Layer 3 of a small transformer language model trained on English Wikipedia (9 layers, counted from 0, width 128). Numbers have three digits each and are written without spaces.
A neuron's activation on a vector x is GELU(weights . x + bias), where the dot is the dot product.

Input weights of the MLP neurons that the questions are about. A number n stands for (n - 500) times 0.0014.
n84 (bias -0.150): 673305564407257344677592530635540396653519294374449560305485352571425519359484414617511361541519305470492273635686466205540684429172350574629355536611435620577450515538461368519534351350577346337596624409593407368649559618608568817574619392529525594483437643719450636579581797475571304545323431586393449556516508660595448535558456537199408334366287360602419563512415567508346700512693
n91 (bias -0.102): 726573297470649644649579443354774446496435618247667608487476339480546268588724818588348325560517467606348567699542541684878393366538333573315538636371430522312579398243713323553331476129605597535544661539391640334450461428752562688676637370492733467447393754681629555395316409430585318391622541496496465568642437562653401389562470588362539652433524533643437351618644520467363613267536
n127 (bias -0.096): 380504318462769594791430439397160437402477721573377484386704538626525504725488627374435530433516709568524332270496128463391475363430374432781518619436511433691643825539666595340531659426504355467504561676590637619747548500464370500545451492448402504563612461252593457348389419405507605477518550530457456398411735471446829336507480380598205412489378477561449399583448684527442568648312
n292 (bias 0.035): 531548370568616454566674515255500332552647573273565689419452440511426553463438616525330275562639330500520572382761733602457531563511692419312517576480496516393322564413348554337736432485301276601346322582683352493398641431504620370322537692496348441466246562493629039592448376575560480530471541578755565555626244350662473477486579632573421436454616657459561438296574324538678375413518
n300 (bias 0.026): 449590566564532500460542777416699763394668339394530401568414210510628317405378597524454720466547394524496404493450507402424731485603392428643634552504649371724595556652684443507371581426611414320479489566507434569648525483633545706392340476339460614398639616582694582500451521431605518696533345576688366524500653273321244442527711459496430559457514507472315469375635688620500555511414
n391 (bias -0.006): 597254411566467494354482675614542621408528389888650368640242475707486485349500459706609364514711507553348452368294571402551413515416521479323454500368520491493427443511608504678500237646534442322458230564742544375420414696652540485507398277455605297279459533532496476476413471452564652525486399479374617627602467570746560635565420489526576672610476475504717542526370391449569553237458
n452 (bias 0.004): 385412493520416357565407382646371534507449352525572547667598433522535414684725389489710500399553358449684714418492233388360345636496507438785409610252542614447541363478256656489363560571295363556504637747357559698563515457348463704306337613518385551517643674293668405350417385349549426558500887405517447583317492636440651438665441489534461434599468567445700453485503670429661587395420
n489 (bias -0.195): 547750516433424471631266456480638670472512630519291479613768602443550545500253626453477665778517578484603517521496399262346561423405453724292500383555299586682566228241623421319553523620604485478604354730355431699418559417513598500579424340477542480448406418460418586519473549342519401785446504278715629544598533491479428703372595381737723658558681520678326448471075795455504596537808
n495 (bias 0.027): 560593653431645472351406454510746551507500272344538451541609360443581569570433611587473743511389308425602650308408472297759547594562629718532385431372388519398279511485426636400346403638477653550430583519467625507312369545295382467462184373497507614543403721447525637497430428585287651567466572585446548504553372726352263646459409437595519371370615367529617507603536219449722437558352
n509 (bias -0.101): 339536375352507522485358662337317592511557556510157515422578283561497536444485291696408521564611482596698573341456707514428547693390545422721625254636260446603544622635527530557554573496323445578461561496574619609551549634321518423433465660531462339523760477447675431660655398586493588646531500600507531348675662410271443789497381542493351471435322601500552722585389528413782560562305

Each question shows a token from some text and the vector x that enters the MLP there. A number n stands for (n - 500) times 0.01.

" ": 554512582340378431510332508492473472545763481421544429606407554625482495480532512407379600479560490506420467488441500441397493341571513554475268585343363495299411542566563456564517359567658430260638601399462509551386612527395433463433599542486548558349584540459432659599519462428551538531676546439524492535470538545513557492520414640228467648658780560382454649791635382408470549752385
The most active neuron and its activation: n495, at about 1.7

" be": 392427493369542497503446539411390599694321552439486428603531412508553647600465518532424592529475454503512478459542573585407451434543476600354325712676519461443385277394512557645554615652579605468588350512509507540436574619254526384412540479491431640565558261536327561419415405651594721381622467475440534417445509421569499604460509543438586660372535601418500561550439556280428623568418
Which three neurons fire most, strongest first? n489, n509, n495

" 0": 461503473449445387562469442516476456482528532342460485623353413523654577619506437407401617488492673529357586504463397506336639354672568459630418483356513373372453465578404593624633500545476467477562390533479460639486451501613583552506426648333379573478411570362507605489370690628401616522544524469375480463339670571478457427542301744339605547520611542493482541952484432469617543564460
Which three neurons fire most, strongest first? n452, n495, n127

"m": 431490540463531483458551432518477244525573294537471723509562689456650375536100296526348592408540422625520578327491549491383382440466405596358395635533528401473497606515548529672580479461363360660425525422566462523548538644529430508294509473463587638489523391363342578690507555764486704605494450433351554511413417457604446421652415515458568492637533588467477578573551366573506656580469
Which neuron lights up most? n292

"ve": 440653376398493525606527354682263432611651685411464591578456617455805358447497282455428617464447488481578491513537571530363517266469451475417427574450649492420343432458574650536650520505451557585638507483410370560311613447424387396377660559535488590408445298460514545580501456695595690463439442542455591597638458499459415424586425456337481611495549563571585510526531406377529480527472
Which neuron lights up most? n292

"raph": 515425433461458591420472312501381368549587386470412666648529560625560401705363403570586389390519384463413433598532497656411539563600589328422445655578669377461416591336452527572666428570577483392646591329618390684568640575267492496378525461358579635520481293445552541299458477639438571560414479463493528433385400396524369453593518477385449519806494488512407648501588516512616572692549
Which neuron lights up most? n292

" all": 427538483435469522750548387500326442540451393535408479727287626550508599686437514504389621686547499656290611448555480698410380542610467449359419690452381537512382378398557459568514518587454631576559480508510574605448638537383302426416378516446538629590505311558323624477470363595613611477511554390303650580566513620347378500597368541413431433527495444510436624561482460464420565489549
Which neuron lights up most? n495

"-": 257460491560401393588435216451454370468522368559493495560515406443634614446280440353386611514690453488463549451544599534386625401701618425512464682432460638430576704601614566535424546328755381526553544440634422676502546644460415479589454462498378529377433507319427639531318418563547565524457684462362539485463553407641585474627584525217470597455525503549520506482571510435473604560451
Which neuron lights up most? n127

"ow": 544542541525628535675418502483342443515356549426580692492370374639731536472506441591420522744498517455587703360456559683538493420382540812270425707384496383417465234638609540314548548398559502521443341492247551573500299537500408410596569501475493537547562391529480645343405409574450615465543479449482501497567463505371390409567406497450417585624446502436541554497613520551575615555476
Which neuron lights up most? n91

":": 510477638249494366484518573537611476470599482484532435663485442443654464458533463595639495573443468538454500603461574578422467463566603535596465523509535594359486498710582372515503394586330501318441589388525383556472495451503475603438436516484288631525464301491313660500449480600660642412532580585542510420443403396459573557636277435317520497482435549465496553535393642620275491587671
Which neuron lights up most? n84

"yn": 489551525392443456550543547459315564378508405409527321636473581655481424754093376571529531464481486575680476521391524628417558250659571579390554579590498491486405540656303512646607457468497499507621553389375505555540552534582437488303546443587462578391492422478372679518361316684521507613467428448618360669416574310336587551385529567394459585632251553509547492425510634490570635612501
The most active neuron and its activation: n300, at about 3.1

"\\": 463466634330358386504516184629688516605512615529390551607597492542729404553273394520485504676622465523501459483477564677417507424720534529530492439350525460329414527524388480525430315406708451470552442463424550608587637518494445430415466554496451580367570573348474456530282586545529513463624456346488378356534565369566590540499606655321572489592454422410552485636559487240627659609560
The most active neuron and its activation: n452, at about 1.7

"ul": 463521520423409523504517439457524398631405291438361553565338607522612437565406264573361551538523662612589663734614501708491589453659619351505562498506574340544447405560385498608492426414615569437519614533504516745420584567276377424498571698420502447337581549334310697491372336406509381597474564449470515543480649442630445519507508640530551559491356437582367516421441441581372379633434
The two highest activations, in order: n509, n452

"press": 245468438485437607476551320666483527481519416514613533569516630528714409439560376465469550459449300514391525539315508579482578479483486498262444529454652370418491277609558576580668551496392590291572526507689422826462512635408385433513651500423504582388405304588349476445457490385461449587470612447559530511591584507550487476770613456358519545621543434612431624428648552459335557530464
Which neuron lights up most? n391

" |": 457401439429526261445445323565493553548562473277525431660690442494660416643421463453466709498452445562380700521524477536416425387628507494534508621410482587317542449710443535580468469614577505472380500496471556707512483501444443488402411575372465505406377379446539607541395596612784590455630493520342440436357482424582443491731482453397565463544399507519535523737412452598553554663475
The most active neuron and its activation: n452, at about 4.5

"ion": 658549498443381594453618365672495394600738505496540725594682530494591393578377347508465525532509501463442513323369542567311504286644495411384362846598524511528472605493455492642521654523569457417374427549575453689544501427250488343439544532488610644616428344316302372557545335520514671584409512378550410478371444430618419338566358523442380511487447513639531487559695505568527600478458
Which three neurons fire most, strongest first? n292, n127, n452

"d": 534480428510604535534527294368487514527496265391456790436398514510476384492410362560538536569445616659438660387580540336668515307496506552460427452421568590571462633507364521593418326436553414393591692405501556597503672501750433457243629505351340642553550490354471538514334404583424556549509534518420608502492537374676397314739496452562317606576453558505515329694589485570503610418508
The most active neuron and its activation: n91, at about 3.1

"|": 447588518266332408534401541611594346631509475418619577780442534489540464546551442422547389548468479441410518490489633539458562518419484553476542513514483600355522417514482453651323500620602487465579436500463442447399455523591390545478641538501229463567564422506515645555575382508628836423519566397505496455437493548459435640580376453542509475455473462473422622589518399435512639518406
The most active neuron and its activation: n495, at about 1.3

" F": 462435514378612559532491412468395474656473400457227710582372430391501509530421485366501757605530399474355611493428570676544485408518458420605347617282451568377440470503546491646618353534576474610497545666414525577538541436534550452496342518535443640347482293448427688619461452517448710422475487476452639433351502442505485537707543500458613502607582361520411529623877462484432479579433
Which neuron lights up most? n495

" sc": 491315528521652566461583379347551473446575479627565544636545504526659515605286435394423731625381618394421601388443531651502493645552454492465359670321613521540564577517380532503626702605488388557572415451392286616491693447479533601522495494464343557362446329461541665485534298600587560488550515334415657412471562608329521454645469535368620532423493488326449467626605411486405445488403
The most active neuron and its activation: n127, at about 1.6

"p": 553564509556516503533510357314430492472408494451452602729404473657701290643221593559402707372770626525612668577479528358522618353529457431467589445429439304478401454478459418623585333556540467328449568391495496532651402618624592465423557409502511495445413399503390398549480453846519561360549539415583395461492522421553564337722557478472424628643541545414433525544545359642368503462513
The most active neuron and its activation: n300, at about 2.3

"ham": 562548463435550477415639619605503372564508330507567654549542512534561461595265164599578693594578366573401738280555461546500520284684461464480624500319584520303435348542535592469474359378521460406436675549377514758478411699544440621499488411453499546373444496571507386427491440716567570544548450470458448425408577310682458427468437454320280542642378389631398678509706494426543553602507
Which neuron lights up most? n300